Layer 2 of a small transformer language model trained on English Wikipedia (15 layers, counted from 0, width 96).
A neuron's activation on a vector x is SiLU(weights . x + bias), where the dot is the dot product.
The model reads these tokens: " det" "erm" "in" "ed" " to" " show" " his" " f" "ri" "end" " a" " g" "reat"

The vector x that enters this layer's MLP at each token. A number n stands for (n - 128) times 0.024.
0 " det": 100, 103, 162, 52, 140, 149, 90, 125, 99, 136, 176, 82, 114, 80, 177, 115, 156, 180, 190, 107, 103, 179, 63, 84, 203, 131, 115, 121, 83, 106, 159, 173, 123, 169, 145, 111, 151, 113, 85, 104, 101, 181, 162, 31, 92, 94, 97, 64, 119, 122, 100, 150, 128, 147, 187, 135, 92, 96, 158, 156, 190, 102, 133, 131, 142, 130, 84, 168, 165, 84, 165, 123, 91, 123, 88, 83, 129, 154, 96, 157, 171, 150, 183, 121, 150, 112, 140, 210, 107, 109, 181, 139, 127, 87, 158, 82
1 "erm": 90, 127, 155, 65, 171, 129, 76, 170, 106, 108, 166, 64, 147, 102, 123, 137, 168, 165, 192, 131, 137, 177, 85, 118, 194, 128, 143, 109, 114, 134, 126, 166, 135, 196, 116, 74, 157, 108, 99, 111, 120, 182, 142, 71, 70, 96, 94, 104, 115, 146, 76, 181, 111, 156, 161, 126, 118, 83, 158, 138, 222, 104, 137, 125, 106, 128, 53, 140, 145, 103, 128, 122, 128, 82, 74, 90, 133, 161, 97, 149, 204, 174, 196, 151, 96, 109, 124, 209, 152, 94, 173, 154, 138, 85, 133, 91
2 "in": 120, 127, 186, 37, 168, 135, 108, 145, 144, 110, 128, 91, 139, 114, 172, 104, 151, 192, 174, 108, 94, 157, 84, 96, 180, 123, 115, 125, 92, 119, 151, 171, 116, 186, 135, 67, 166, 146, 82, 96, 127, 188, 139, 36, 112, 86, 109, 58, 115, 119, 91, 174, 151, 145, 168, 141, 128, 91, 165, 182, 178, 125, 148, 110, 136, 113, 81, 157, 181, 114, 175, 115, 129, 86, 76, 84, 132, 154, 96, 185, 173, 178, 199, 139, 139, 137, 150, 180, 123, 115, 166, 129, 142, 96, 115, 75
3 "ed": 106, 143, 160, 52, 162, 131, 112, 126, 83, 109, 152, 91, 126, 74, 194, 115, 177, 161, 203, 112, 71, 142, 63, 103, 171, 130, 110, 127, 115, 138, 150, 175, 152, 190, 124, 83, 172, 119, 97, 121, 129, 187, 153, 49, 86, 103, 90, 74, 135, 123, 84, 183, 125, 164, 149, 128, 127, 68, 168, 175, 201, 100, 146, 143, 116, 103, 110, 177, 179, 116, 143, 104, 104, 90, 109, 94, 125, 153, 78, 181, 168, 171, 195, 135, 97, 116, 135, 196, 117, 132, 155, 154, 148, 112, 131, 104
4 " to": 82, 143, 155, 60, 136, 155, 103, 131, 114, 145, 163, 71, 92, 63, 174, 139, 152, 171, 182, 134, 97, 171, 70, 81, 154, 115, 123, 106, 94, 124, 150, 196, 145, 190, 129, 68, 148, 139, 82, 70, 118, 153, 156, 6, 114, 111, 120, 118, 149, 106, 120, 149, 117, 154, 171, 144, 112, 94, 151, 170, 218, 107, 154, 161, 115, 129, 80, 169, 171, 102, 183, 94, 150, 111, 94, 111, 134, 163, 94, 160, 169, 167, 197, 126, 116, 132, 137, 183, 101, 116, 158, 110, 131, 102, 120, 93
5 " show": 97, 131, 157, 61, 112, 103, 127, 107, 137, 105, 179, 79, 113, 106, 183, 107, 131, 178, 189, 137, 89, 155, 45, 93, 156, 116, 136, 137, 104, 153, 134, 176, 132, 185, 127, 95, 156, 127, 84, 70, 158, 176, 155, 22, 104, 103, 90, 109, 128, 121, 119, 145, 110, 135, 191, 140, 149, 89, 165, 178, 202, 94, 123, 131, 134, 94, 72, 160, 159, 107, 165, 106, 141, 99, 97, 98, 132, 144, 87, 148, 122, 152, 214, 133, 126, 113, 127, 216, 126, 95, 144, 108, 123, 78, 145, 83
6 " his": 127, 125, 126, 57, 147, 150, 94, 107, 96, 122, 171, 66, 122, 24, 181, 132, 155, 198, 209, 108, 95, 140, 52, 87, 148, 145, 106, 124, 87, 122, 148, 170, 111, 180, 153, 92, 128, 112, 86, 121, 116, 173, 176, 57, 117, 110, 124, 81, 140, 124, 116, 156, 107, 155, 146, 119, 125, 101, 170, 174, 213, 109, 134, 160, 116, 96, 75, 185, 182, 114, 127, 99, 145, 98, 137, 91, 126, 149, 83, 150, 171, 185, 197, 138, 129, 142, 110, 204, 105, 109, 128, 113, 149, 98, 140, 107
7 " f": 82, 120, 139, 63, 156, 130, 96, 113, 121, 108, 144, 94, 105, 62, 134, 133, 169, 175, 196, 156, 113, 166, 68, 75, 163, 125, 108, 113, 81, 126, 107, 164, 153, 201, 105, 93, 163, 135, 74, 127, 110, 182, 169, 28, 92, 139, 76, 87, 168, 112, 108, 159, 138, 151, 165, 116, 115, 116, 154, 175, 213, 104, 143, 142, 89, 108, 87, 143, 152, 100, 133, 133, 105, 107, 107, 130, 143, 155, 84, 170, 144, 178, 190, 129, 103, 134, 88, 223, 113, 113, 166, 98, 144, 89, 135, 90
8 "ri": 118, 135, 159, 36, 163, 117, 87, 155, 157, 103, 148, 88, 166, 64, 152, 118, 157, 150, 178, 150, 148, 172, 85, 104, 181, 141, 111, 128, 107, 135, 142, 159, 131, 195, 105, 76, 147, 113, 71, 83, 139, 164, 138, 49, 98, 111, 116, 89, 127, 125, 146, 171, 113, 176, 173, 102, 138, 86, 162, 169, 188, 140, 134, 135, 121, 141, 97, 137, 165, 108, 161, 71, 172, 76, 120, 123, 134, 178, 101, 145, 207, 217, 207, 158, 119, 122, 119, 215, 138, 96, 133, 91, 131, 102, 121, 92
9 "end": 114, 121, 154, 57, 155, 127, 99, 127, 135, 98, 141, 94, 149, 91, 157, 118, 123, 174, 204, 130, 96, 160, 59, 116, 183, 136, 93, 128, 114, 138, 113, 140, 142, 187, 119, 70, 184, 127, 79, 101, 127, 202, 163, 70, 90, 110, 91, 85, 170, 120, 96, 175, 127, 160, 146, 133, 123, 72, 143, 157, 220, 120, 134, 112, 104, 74, 86, 137, 183, 102, 127, 102, 128, 91, 142, 96, 135, 140, 63, 191, 189, 171, 196, 141, 79, 151, 117, 220, 118, 106, 128, 154, 136, 90, 135, 122
10 " a": 93, 110, 150, 48, 183, 145, 103, 134, 130, 105, 162, 80, 89, 48, 194, 139, 153, 186, 202, 121, 116, 137, 55, 67, 126, 143, 120, 102, 94, 124, 147, 144, 129, 195, 113, 62, 134, 132, 75, 119, 110, 148, 169, 61, 140, 100, 107, 75, 153, 124, 125, 146, 125, 161, 158, 114, 100, 102, 179, 171, 210, 113, 115, 141, 104, 120, 64, 161, 159, 131, 132, 107, 129, 96, 102, 130, 121, 142, 97, 152, 152, 163, 194, 126, 116, 158, 114, 231, 103, 139, 152, 88, 153, 93, 129, 103
11 " g": 98, 156, 143, 50, 181, 130, 70, 111, 111, 96, 150, 97, 98, 63, 153, 139, 141, 187, 197, 148, 110, 163, 62, 106, 173, 126, 157, 126, 74, 117, 98, 129, 142, 189, 107, 86, 151, 152, 56, 95, 98, 192, 156, 38, 84, 131, 91, 103, 164, 88, 149, 159, 122, 137, 162, 104, 102, 108, 148, 167, 217, 118, 134, 114, 93, 104, 88, 152, 136, 92, 120, 111, 148, 108, 117, 131, 138, 144, 83, 161, 142, 192, 192, 127, 120, 155, 108, 195, 133, 102, 142, 87, 142, 79, 136, 92
12 "reat": 83, 174, 134, 71, 198, 124, 118, 129, 174, 92, 168, 93, 151, 71, 164, 146, 130, 143, 176, 138, 122, 141, 87, 84, 187, 141, 118, 115, 89, 145, 156, 176, 128, 209, 145, 77, 165, 106, 83, 113, 160, 186, 149, 85, 71, 106, 102, 84, 123, 132, 108, 186, 128, 142, 166, 164, 128, 89, 170, 180, 217, 97, 111, 127, 117, 93, 52, 145, 170, 119, 139, 110, 158, 85, 114, 70, 107, 141, 97, 145, 219, 163, 180, 145, 123, 159, 129, 179, 121, 116, 121, 124, 143, 87, 130, 79

Each question shows the input weights of one neuron of the MLP. A number n stands for (n - 128) times 0.0096.

n152 (bias -0.049): 139, 87, 167, 153, 138, 127, 129, 136, 113, 113, 112, 99, 107, 188, 132, 88, 91, 114, 113, 101, 86, 144, 99, 141, 123, 156, 104, 107, 116, 75, 115, 141, 154, 145, 157, 142, 113, 88, 160, 146, 138, 136, 122, 130, 126, 140, 76, 163, 129, 154, 145, 126, 128, 108, 95, 121, 125, 92, 130, 127, 161, 161, 106, 116, 102, 89, 127, 122, 86, 117, 115, 127, 66, 138, 159, 154, 111, 115, 130, 134, 144, 162, 84, 113, 108, 100, 150, 143, 104, 146, 144, 125, 126, 130, 133, 119
Which token does this neuron like most? 9 "end"

n143 (bias -0.109): 135, 114, 131, 147, 161, 135, 84, 122, 105, 144, 112, 139, 116, 136, 131, 130, 110, 178, 113, 120, 101, 120, 80, 117, 173, 138, 102, 152, 93, 147, 127, 98, 171, 152, 92, 129, 124, 157, 153, 143, 100, 103, 99, 157, 129, 126, 139, 159, 135, 118, 135, 124, 120, 130, 173, 111, 130, 172, 127, 91, 155, 144, 124, 89, 160, 129, 161, 112, 110, 127, 117, 127, 107, 100, 98, 134, 152, 127, 147, 106, 122, 138, 124, 107, 134, 135, 111, 161, 131, 186, 108, 93, 125, 155, 119, 113
On which token does it fire most, and how strongly? 11 " g", at about 1.1

n90 (bias -0.072): 150, 113, 161, 130, 142, 144, 119, 117, 126, 119, 126, 145, 118, 142, 89, 141, 126, 116, 116, 145, 146, 139, 113, 148, 137, 164, 124, 162, 121, 160, 161, 111, 145, 132, 112, 128, 125, 154, 144, 120, 130, 137, 122, 125, 136, 128, 128, 109, 145, 161, 138, 98, 161, 139, 143, 116, 121, 127, 109, 142, 140, 137, 121, 151, 91, 102, 157, 129, 139, 144, 153, 127, 127, 134, 143, 142, 119, 141, 123, 144, 126, 128, 125, 107, 140, 140, 93, 143, 158, 136, 106, 149, 103, 137, 92, 122
Its three highest activations, in order, are on tokens 9 "end", 8 "ri", 7 " f"

n369 (bias -0.011): 148, 126, 143, 155, 123, 117, 70, 167, 110, 107, 135, 133, 100, 104, 115, 120, 128, 156, 119, 106, 141, 81, 112, 115, 154, 140, 153, 143, 176, 137, 127, 124, 136, 149, 128, 192, 146, 150, 142, 124, 128, 106, 95, 171, 135, 112, 118, 121, 85, 124, 147, 134, 128, 186, 155, 120, 133, 130, 136, 205, 133, 148, 131, 136, 148, 142, 144, 138, 143, 88, 175, 133, 88, 163, 102, 153, 162, 108, 99, 139, 137, 131, 115, 115, 129, 144, 107, 167, 83, 169, 126, 173, 91, 143, 154, 172
Its two highest activations, in order, are on tokens 0 " det", 3 "ed"

n352 (bias -0.133): 135, 150, 131, 119, 80, 159, 148, 158, 142, 108, 191, 131, 122, 173, 118, 150, 159, 92, 156, 174, 121, 119, 119, 108, 147, 130, 94, 133, 184, 116, 146, 88, 151, 117, 111, 96, 74, 116, 107, 134, 184, 144, 126, 157, 145, 156, 100, 125, 123, 109, 130, 134, 181, 126, 182, 133, 102, 108, 131, 125, 112, 120, 76, 137, 131, 141, 143, 81, 123, 169, 121, 77, 158, 166, 144, 157, 69, 168, 124, 113, 137, 110, 132, 151, 110, 101, 93, 120, 143, 75, 149, 150, 120, 151, 154, 160
Which token does this neuron like most? 8 "ri"

n326 (bias -0.110): 217, 124, 147, 144, 131, 177, 126, 142, 97, 140, 118, 130, 82, 118, 123, 122, 172, 132, 89, 86, 131, 118, 166, 127, 120, 142, 121, 98, 96, 138, 152, 155, 151, 125, 144, 146, 142, 130, 136, 147, 67, 142, 75, 138, 125, 131, 79, 69, 116, 201, 143, 163, 124, 166, 152, 144, 127, 80, 119, 135, 95, 152, 119, 145, 118, 124, 157, 173, 108, 90, 152, 123, 161, 158, 105, 99, 158, 139, 122, 112, 100, 83, 143, 174, 145, 168, 138, 140, 134, 109, 125, 136, 110, 97, 162, 144
Its three highest activations, in order, are on tokens 0 " det", 2 "in", 3 "ed"

n70 (bias -0.088): 112, 133, 103, 183, 144, 111, 98, 164, 112, 94, 190, 104, 107, 131, 104, 103, 124, 152, 113, 165, 87, 130, 122, 124, 109, 105, 156, 67, 158, 143, 121, 146, 117, 113, 176, 178, 80, 150, 132, 131, 130, 132, 138, 103, 126, 109, 181, 128, 102, 124, 158, 109, 125, 155, 107, 122, 67, 87, 149, 188, 90, 144, 143, 116, 89, 144, 134, 125, 164, 91, 136, 134, 155, 84, 162, 202, 87, 92, 127, 144, 144, 137, 93, 138, 162, 86, 116, 118, 131, 108, 98, 126, 129, 90, 174, 146
Which token does this neuron like most? 6 " his"

n156 (bias -0.107): 108, 141, 131, 156, 113, 137, 104, 137, 119, 146, 130, 140, 85, 109, 106, 138, 156, 105, 123, 138, 180, 140, 195, 140, 90, 112, 135, 144, 148, 180, 128, 203, 169, 116, 97, 125, 126, 109, 110, 114, 85, 119, 98, 154, 136, 90, 126, 182, 133, 137, 136, 110, 150, 125, 154, 113, 107, 128, 127, 115, 139, 108, 159, 151, 60, 121, 150, 196, 140, 132, 170, 124, 181, 59, 87, 133, 81, 117, 102, 126, 111, 136, 150, 141, 65, 139, 138, 119, 108, 92, 138, 126, 120, 138, 157, 150
Its three highest activations, in order, are on tokens 4 " to", 1 "erm", 8 "ri"

n56 (bias -0.049): 169, 137, 126, 154, 159, 176, 107, 131, 156, 154, 122, 162, 130, 135, 122, 144, 104, 152, 156, 144, 97, 126, 137, 126, 127, 183, 152, 129, 138, 127, 176, 79, 125, 102, 103, 154, 118, 141, 129, 111, 142, 111, 163, 100, 114, 109, 102, 129, 109, 153, 105, 112, 134, 160, 162, 142, 136, 131, 112, 107, 145, 108, 130, 127, 113, 102, 168, 97, 106, 109, 127, 136, 165, 129, 131, 134, 169, 134, 145, 127, 111, 191, 151, 56, 146, 108, 124, 147, 148, 154, 88, 129, 140, 182, 155, 104
Which token does this neuron like most? 11 " g"

n344 (bias -0.093): 116, 174, 167, 144, 105, 118, 160, 134, 113, 169, 115, 114, 110, 103, 117, 106, 152, 110, 125, 127, 132, 147, 151, 162, 135, 132, 100, 117, 147, 134, 171, 125, 156, 99, 109, 47, 114, 118, 84, 156, 85, 142, 153, 126, 172, 150, 99, 88, 164, 141, 128, 196, 138, 124, 131, 127, 153, 107, 120, 142, 116, 81, 100, 122, 144, 139, 142, 149, 146, 67, 112, 153, 200, 108, 118, 143, 153, 83, 128, 121, 72, 119, 64, 128, 129, 137, 142, 156, 164, 129, 139, 160, 97, 130, 91, 120
On which token does it fire most, and how strongly? 3 "ed", at about 0.68

n55 (bias -0.160): 133, 162, 141, 154, 87, 157, 124, 131, 133, 148, 110, 92, 124, 128, 148, 129, 149, 124, 146, 149, 142, 127, 137, 111, 130, 147, 122, 127, 134, 116, 136, 146, 135, 118, 138, 126, 115, 157, 108, 158, 135, 99, 155, 108, 119, 98, 130, 124, 89, 134, 105, 137, 117, 144, 144, 142, 137, 141, 105, 116, 141, 141, 169, 137, 137, 142, 130, 105, 159, 102, 122, 132, 114, 120, 146, 111, 150, 106, 114, 136, 101, 105, 121, 112, 91, 135, 126, 119, 165, 112, 156, 122, 98, 126, 141, 158
Its two highest activations, in order, are on tokens 4 " to", 0 " det"

n313 (bias -0.035): 138, 120, 157, 166, 99, 102, 81, 118, 110, 208, 125, 107, 105, 123, 129, 173, 120, 107, 158, 78, 50, 146, 162, 142, 137, 124, 64, 131, 109, 78, 133, 140, 134, 148, 130, 112, 105, 145, 174, 81, 123, 121, 147, 162, 122, 188, 157, 160, 151, 119, 227, 117, 169, 126, 159, 162, 115, 121, 143, 84, 206, 115, 84, 114, 143, 142, 147, 116, 101, 140, 192, 115, 99, 123, 122, 164, 160, 170, 164, 127, 74, 149, 82, 130, 179, 138, 107, 162, 91, 109, 134, 123, 130, 162, 132, 157
Which token does this neuron like most? 4 " to"

n101 (bias -0.137): 155, 114, 88, 129, 137, 108, 108, 107, 144, 134, 139, 151, 145, 121, 114, 104, 109, 123, 126, 147, 118, 126, 130, 130, 95, 126, 119, 104, 126, 126, 123, 153, 125, 121, 147, 156, 131, 133, 145, 114, 158, 142, 158, 131, 123, 141, 129, 111, 137, 98, 155, 136, 120, 126, 148, 97, 105, 163, 130, 136, 149, 129, 154, 123, 87, 139, 119, 125, 135, 176, 122, 133, 117, 119, 101, 134, 100, 147, 132, 139, 150, 134, 114, 85, 124, 113, 136, 110, 153, 91, 138, 158, 96, 109, 123, 115
Which token does this neuron like most? 7 " f"

n123 (bias -0.079): 134, 91, 147, 122, 151, 101, 153, 135, 114, 126, 92, 183, 182, 130, 140, 186, 59, 125, 102, 147, 139, 93, 111, 126, 108, 117, 95, 124, 176, 163, 163, 139, 121, 137, 170, 120, 139, 81, 99, 124, 105, 170, 91, 149, 168, 117, 120, 120, 68, 112, 132, 146, 107, 121, 131, 122, 82, 126, 127, 141, 125, 97, 196, 135, 87, 131, 155, 173, 142, 107, 123, 108, 119, 135, 120, 136, 117, 74, 169, 177, 175, 114, 134, 107, 128, 105, 114, 115, 149, 121, 120, 101, 75, 166, 158, 86
Its two highest activations, in order, are on tokens 12 "reat", 2 "in"

n262 (bias -0.006): 123, 130, 212, 125, 170, 121, 118, 110, 134, 146, 91, 92, 141, 125, 121, 122, 123, 115, 122, 144, 147, 128, 125, 112, 142, 144, 125, 119, 159, 175, 153, 140, 139, 110, 131, 152, 115, 138, 133, 152, 67, 140, 173, 129, 109, 123, 127, 132, 134, 98, 109, 112, 125, 114, 127, 132, 147, 116, 99, 129, 118, 146, 132, 145, 139, 132, 154, 149, 142, 118, 112, 172, 142, 103, 86, 140, 124, 107, 178, 149, 150, 125, 135, 143, 146, 129, 137, 141, 179, 162, 101, 132, 154, 157, 123, 134
Its two highest activations, in order, are on tokens 2 "in", 1 "erm"

n66 (bias -0.125): 159, 164, 163, 147, 136, 139, 134, 170, 123, 144, 113, 160, 102, 173, 108, 135, 113, 126, 119, 117, 142, 110, 96, 163, 126, 126, 135, 135, 163, 129, 101, 159, 123, 183, 94, 149, 131, 112, 128, 148, 134, 84, 105, 141, 117, 148, 106, 141, 171, 114, 84, 133, 112, 143, 156, 137, 148, 102, 193, 113, 149, 141, 130, 128, 183, 99, 92, 178, 81, 88, 108, 124, 115, 164, 156, 99, 168, 130, 158, 136, 143, 95, 92, 107, 184, 98, 135, 146, 124, 132, 132, 122, 124, 113, 89, 95
On which token does it fire most, and how strongly? 1 "erm", at about 0.11

n337 (bias -0.075): 127, 159, 109, 136, 121, 121, 141, 118, 121, 165, 152, 108, 129, 148, 141, 123, 181, 122, 123, 110, 92, 122, 126, 120, 120, 83, 124, 93, 126, 160, 110, 183, 101, 142, 111, 149, 97, 108, 129, 91, 106, 155, 80, 106, 140, 151, 93, 79, 127, 110, 138, 133, 85, 114, 129, 122, 131, 137, 101, 117, 82, 158, 51, 142, 133, 80, 217, 117, 63, 117, 120, 130, 130, 61, 105, 114, 124, 109, 144, 123, 99, 82, 94, 159, 145, 105, 151, 158, 161, 68, 117, 152, 78, 110, 143, 114
On which token does it fire most, and how strongly? 5 " show", at about 0.52

n341 (bias 0.030): 141, 114, 131, 134, 121, 156, 73, 86, 121, 136, 122, 110, 173, 120, 82, 82, 68, 143, 181, 118, 150, 124, 141, 119, 120, 131, 133, 94, 119, 92, 137, 102, 148, 110, 132, 116, 149, 169, 147, 85, 98, 114, 133, 141, 118, 105, 139, 169, 98, 138, 78, 130, 143, 122, 130, 114, 166, 155, 101, 119, 132, 170, 92, 125, 133, 155, 97, 105, 93, 110, 145, 108, 135, 118, 169, 126, 127, 169, 130, 139, 137, 168, 111, 132, 110, 147, 143, 126, 132, 161, 109, 177, 106, 95, 120, 169
Which token does this neuron like most? 9 "end"

n61 (bias -0.024): 133, 98, 135, 178, 120, 131, 129, 151, 99, 104, 119, 105, 136, 116, 109, 141, 133, 109, 169, 161, 121, 131, 185, 170, 143, 146, 136, 158, 137, 155, 105, 150, 144, 105, 129, 98, 119, 122, 159, 140, 133, 136, 157, 140, 129, 129, 127, 123, 132, 123, 164, 142, 140, 141, 150, 146, 155, 150, 134, 130, 115, 81, 95, 92, 127, 158, 151, 110, 155, 117, 106, 163, 114, 99, 134, 131, 102, 169, 102, 103, 117, 151, 132, 120, 112, 153, 130, 127, 90, 69, 127, 130, 135, 120, 105, 101
Which token does this neuron like most? 1 "erm"

n115 (bias -0.066): 88, 121, 142, 104, 89, 99, 96, 133, 131, 104, 80, 142, 140, 168, 125, 119, 129, 129, 88, 131, 133, 134, 122, 127, 150, 129, 152, 83, 171, 106, 111, 119, 119, 120, 109, 124, 162, 135, 157, 120, 123, 104, 129, 156, 132, 121, 127, 69, 131, 76, 134, 140, 134, 104, 129, 153, 125, 113, 117, 99, 136, 138, 145, 125, 129, 134, 159, 117, 141, 133, 110, 116, 118, 150, 87, 105, 177, 108, 137, 105, 138, 100, 178, 139, 152, 128, 130, 106, 138, 125, 158, 81, 92, 124, 121, 138
Which token does this neuron like most? 2 "in"

n318 (bias -0.097): 180, 105, 140, 158, 151, 107, 137, 174, 97, 128, 140, 141, 152, 141, 111, 152, 110, 120, 116, 97, 132, 116, 181, 98, 116, 195, 128, 159, 143, 190, 110, 128, 143, 90, 93, 104, 131, 166, 110, 46, 63, 150, 107, 127, 155, 156, 67, 82, 107, 197, 158, 128, 152, 77, 131, 135, 97, 146, 164, 126, 129, 127, 111, 109, 126, 153, 95, 176, 146, 91, 198, 102, 109, 72, 160, 142, 68, 115, 51, 132, 122, 163, 70, 104, 85, 142, 161, 133, 171, 98, 117, 145, 74, 124, 89, 123
Which token does this neuron like most? 2 "in"

n54 (bias -0.126): 147, 149, 122, 119, 126, 124, 143, 120, 138, 134, 127, 121, 122, 123, 129, 148, 127, 139, 131, 157, 146, 155, 157, 112, 111, 113, 103, 168, 147, 144, 123, 121, 140, 149, 115, 129, 134, 121, 153, 119, 119, 131, 130, 163, 124, 113, 139, 118, 107, 118, 174, 148, 110, 87, 127, 104, 133, 161, 159, 143, 140, 110, 137, 88, 121, 154, 103, 129, 121, 102, 92, 114, 104, 113, 130, 108, 97, 152, 92, 149, 103, 120, 135, 129, 145, 166, 130, 123, 127, 161, 144, 143, 119, 141, 113, 126
Its three highest activations, in order, are on tokens 12 "reat", 11 " g", 10 " a"

n296 (bias -0.054): 174, 158, 148, 133, 116, 124, 100, 85, 140, 123, 147, 107, 152, 118, 142, 152, 107, 108, 126, 180, 132, 134, 153, 126, 138, 142, 67, 135, 138, 97, 117, 151, 132, 139, 55, 144, 130, 85, 108, 129, 111, 110, 171, 166, 82, 141, 96, 209, 156, 135, 97, 137, 146, 99, 177, 110, 106, 115, 146, 121, 83, 149, 122, 141, 115, 149, 157, 130, 94, 133, 152, 142, 148, 146, 136, 129, 169, 173, 130, 113, 140, 127, 139, 105, 171, 170, 128, 147, 150, 106, 127, 147, 110, 126, 148, 122
Which token does this neuron like most? 8 "ri"

n219 (bias -0.113): 149, 125, 123, 141, 112, 126, 149, 133, 84, 147, 113, 100, 109, 139, 129, 122, 159, 131, 84, 115, 147, 177, 114, 146, 150, 126, 86, 139, 136, 122, 177, 127, 120, 94, 137, 108, 115, 156, 129, 155, 100, 131, 160, 128, 154, 100, 146, 137, 135, 126, 110, 121, 129, 122, 144, 162, 116, 105, 97, 119, 146, 123, 119, 138, 144, 170, 130, 155, 112, 87, 143, 127, 125, 135, 117, 140, 146, 139, 129, 143, 84, 87, 143, 131, 110, 138, 122, 127, 134, 102, 119, 85, 117, 76, 149, 132
Its three highest activations, in order, are on tokens 0 " det", 4 " to", 5 " show"

n241 (bias -0.016): 171, 108, 108, 164, 131, 157, 102, 145, 135, 131, 138, 90, 117, 124, 102, 133, 83, 140, 124, 132, 138, 111, 115, 150, 129, 137, 129, 143, 89, 139, 103, 129, 122, 146, 98, 107, 113, 158, 111, 133, 138, 144, 141, 140, 156, 162, 106, 112, 96, 130, 134, 129, 111, 145, 128, 95, 123, 97, 156, 93, 153, 120, 113, 137, 140, 130, 197, 139, 150, 98, 134, 119, 117, 148, 135, 113, 95, 142, 120, 100, 128, 127, 89, 80, 140, 132, 112, 147, 113, 119, 132, 156, 146, 141, 129, 155
Its two highest activations, in order, are on tokens 6 " his", 9 "end"

n316 (bias -0.157): 182, 92, 147, 107, 153, 129, 103, 73, 114, 139, 145, 94, 138, 179, 146, 80, 131, 146, 105, 123, 119, 80, 152, 113, 102, 151, 114, 168, 135, 102, 128, 133, 137, 173, 85, 114, 171, 135, 105, 121, 121, 140, 105, 183, 127, 180, 108, 142, 119, 138, 127, 112, 107, 141, 134, 109, 118, 197, 156, 114, 145, 163, 144, 151, 90, 132, 137, 151, 89, 116, 115, 118, 92, 82, 89, 147, 143, 105, 71, 97, 95, 134, 40, 136, 129, 144, 121, 170, 86, 127, 115, 106, 130, 126, 125, 147
Which token does this neuron like most? 10 " a"

n170 (bias -0.194): 132, 86, 119, 119, 108, 100, 147, 100, 101, 166, 130, 124, 133, 92, 148, 121, 84, 114, 119, 140, 87, 169, 131, 91, 93, 113, 93, 191, 149, 124, 140, 99, 156, 161, 111, 98, 154, 95, 111, 98, 113, 113, 141, 126, 158, 114, 87, 102, 112, 155, 122, 118, 92, 192, 102, 141, 140, 105, 124, 115, 125, 84, 153, 143, 169, 115, 216, 139, 155, 91, 107, 160, 109, 83, 98, 144, 85, 112, 122, 125, 140, 76, 103, 158, 136, 117, 126, 56, 138, 99, 100, 141, 145, 147, 131, 128
Which token does this neuron like most? 3 "ed"

n375 (bias -0.090): 142, 117, 150, 160, 140, 144, 117, 111, 94, 137, 106, 117, 144, 155, 137, 115, 112, 100, 135, 118, 111, 168, 124, 165, 113, 157, 127, 103, 124, 139, 114, 143, 143, 119, 152, 144, 129, 135, 127, 99, 171, 163, 174, 127, 133, 110, 129, 148, 128, 153, 139, 121, 134, 133, 80, 128, 87, 119, 131, 150, 115, 102, 98, 141, 104, 88, 158, 150, 99, 141, 171, 92, 144, 139, 129, 157, 88, 176, 132, 110, 102, 157, 150, 144, 129, 90, 115, 103, 155, 159, 137, 128, 154, 126, 155, 112
Which token does this neuron like most? 3 "ed"

n110 (bias 0.021): 161, 131, 108, 151, 117, 94, 108, 125, 121, 131, 142, 106, 150, 73, 122, 102, 151, 78, 148, 134, 141, 180, 178, 146, 149, 109, 132, 145, 137, 121, 149, 105, 100, 98, 120, 132, 120, 160, 102, 51, 158, 116, 105, 171, 148, 108, 117, 151, 123, 131, 165, 105, 165, 96, 153, 133, 155, 122, 189, 183, 106, 131, 99, 143, 142, 154, 106, 148, 84, 131, 110, 111, 168, 144, 144, 176, 76, 170, 85, 126, 135, 112, 143, 141, 171, 151, 134, 167, 183, 120, 122, 151, 113, 159, 97, 115
On which token does it fire most, and how strongly? 8 "ri", at about 2.1

n350 (bias -0.081): 169, 189, 173, 143, 74, 159, 102, 160, 96, 143, 110, 155, 147, 148, 146, 129, 128, 137, 120, 139, 128, 150, 97, 113, 100, 124, 163, 127, 108, 142, 136, 55, 105, 110, 118, 103, 144, 150, 182, 134, 123, 125, 162, 157, 171, 153, 43, 126, 120, 107, 156, 151, 171, 161, 189, 98, 166, 120, 164, 132, 97, 79, 148, 135, 108, 143, 112, 187, 99, 134, 101, 176, 186, 220, 110, 112, 133, 181, 161, 150, 140, 83, 172, 196, 117, 157, 175, 128, 95, 137, 128, 194, 142, 91, 104, 127
Which token does this neuron like most? 2 "in"

n52 (bias -0.118): 149, 126, 176, 120, 67, 133, 109, 126, 111, 127, 151, 84, 126, 128, 114, 142, 156, 116, 154, 130, 114, 93, 98, 160, 145, 147, 87, 106, 120, 119, 176, 127, 148, 131, 175, 92, 117, 105, 157, 127, 102, 124, 153, 162, 96, 139, 154, 124, 160, 97, 170, 139, 116, 162, 113, 111, 154, 139, 119, 139, 135, 121, 126, 88, 142, 165, 180, 172, 136, 126, 120, 103, 163, 161, 105, 154, 180, 139, 161, 80, 109, 154, 131, 103, 105, 189, 82, 116, 107, 115, 122, 162, 121, 137, 109, 194
Which token does this neuron like most? 6 " his"

n28 (bias -0.112): 86, 148, 147, 155, 99, 198, 43, 82, 127, 87, 124, 82, 95, 125, 168, 133, 97, 154, 114, 91, 147, 154, 164, 187, 127, 155, 143, 146, 123, 166, 127, 87, 137, 145, 91, 154, 104, 82, 124, 119, 120, 125, 104, 203, 122, 85, 140, 116, 117, 155, 117, 82, 69, 138, 98, 151, 140, 136, 153, 109, 160, 131, 146, 83, 71, 126, 141, 151, 119, 84, 122, 148, 143, 148, 118, 71, 123, 96, 123, 68, 152, 122, 148, 72, 117, 84, 145, 121, 155, 85, 186, 112, 109, 90, 159, 111
On which token does it fire most, and how strongly? 1 "erm", at about 2.2

n273 (bias -0.018): 155, 141, 135, 185, 132, 96, 109, 122, 133, 108, 120, 130, 120, 94, 125, 152, 136, 74, 126, 150, 112, 146, 129, 87, 131, 110, 103, 126, 176, 139, 128, 136, 152, 152, 146, 163, 123, 122, 116, 117, 109, 162, 124, 139, 171, 79, 149, 138, 96, 136, 105, 126, 104, 76, 156, 147, 174, 126, 120, 79, 138, 145, 100, 102, 82, 106, 155, 147, 118, 152, 101, 198, 139, 95, 107, 144, 105, 149, 108, 90, 145, 119, 105, 98, 107, 165, 119, 133, 137, 106, 149, 100, 129, 80, 90, 127
Which token does this neuron like most? 12 "reat"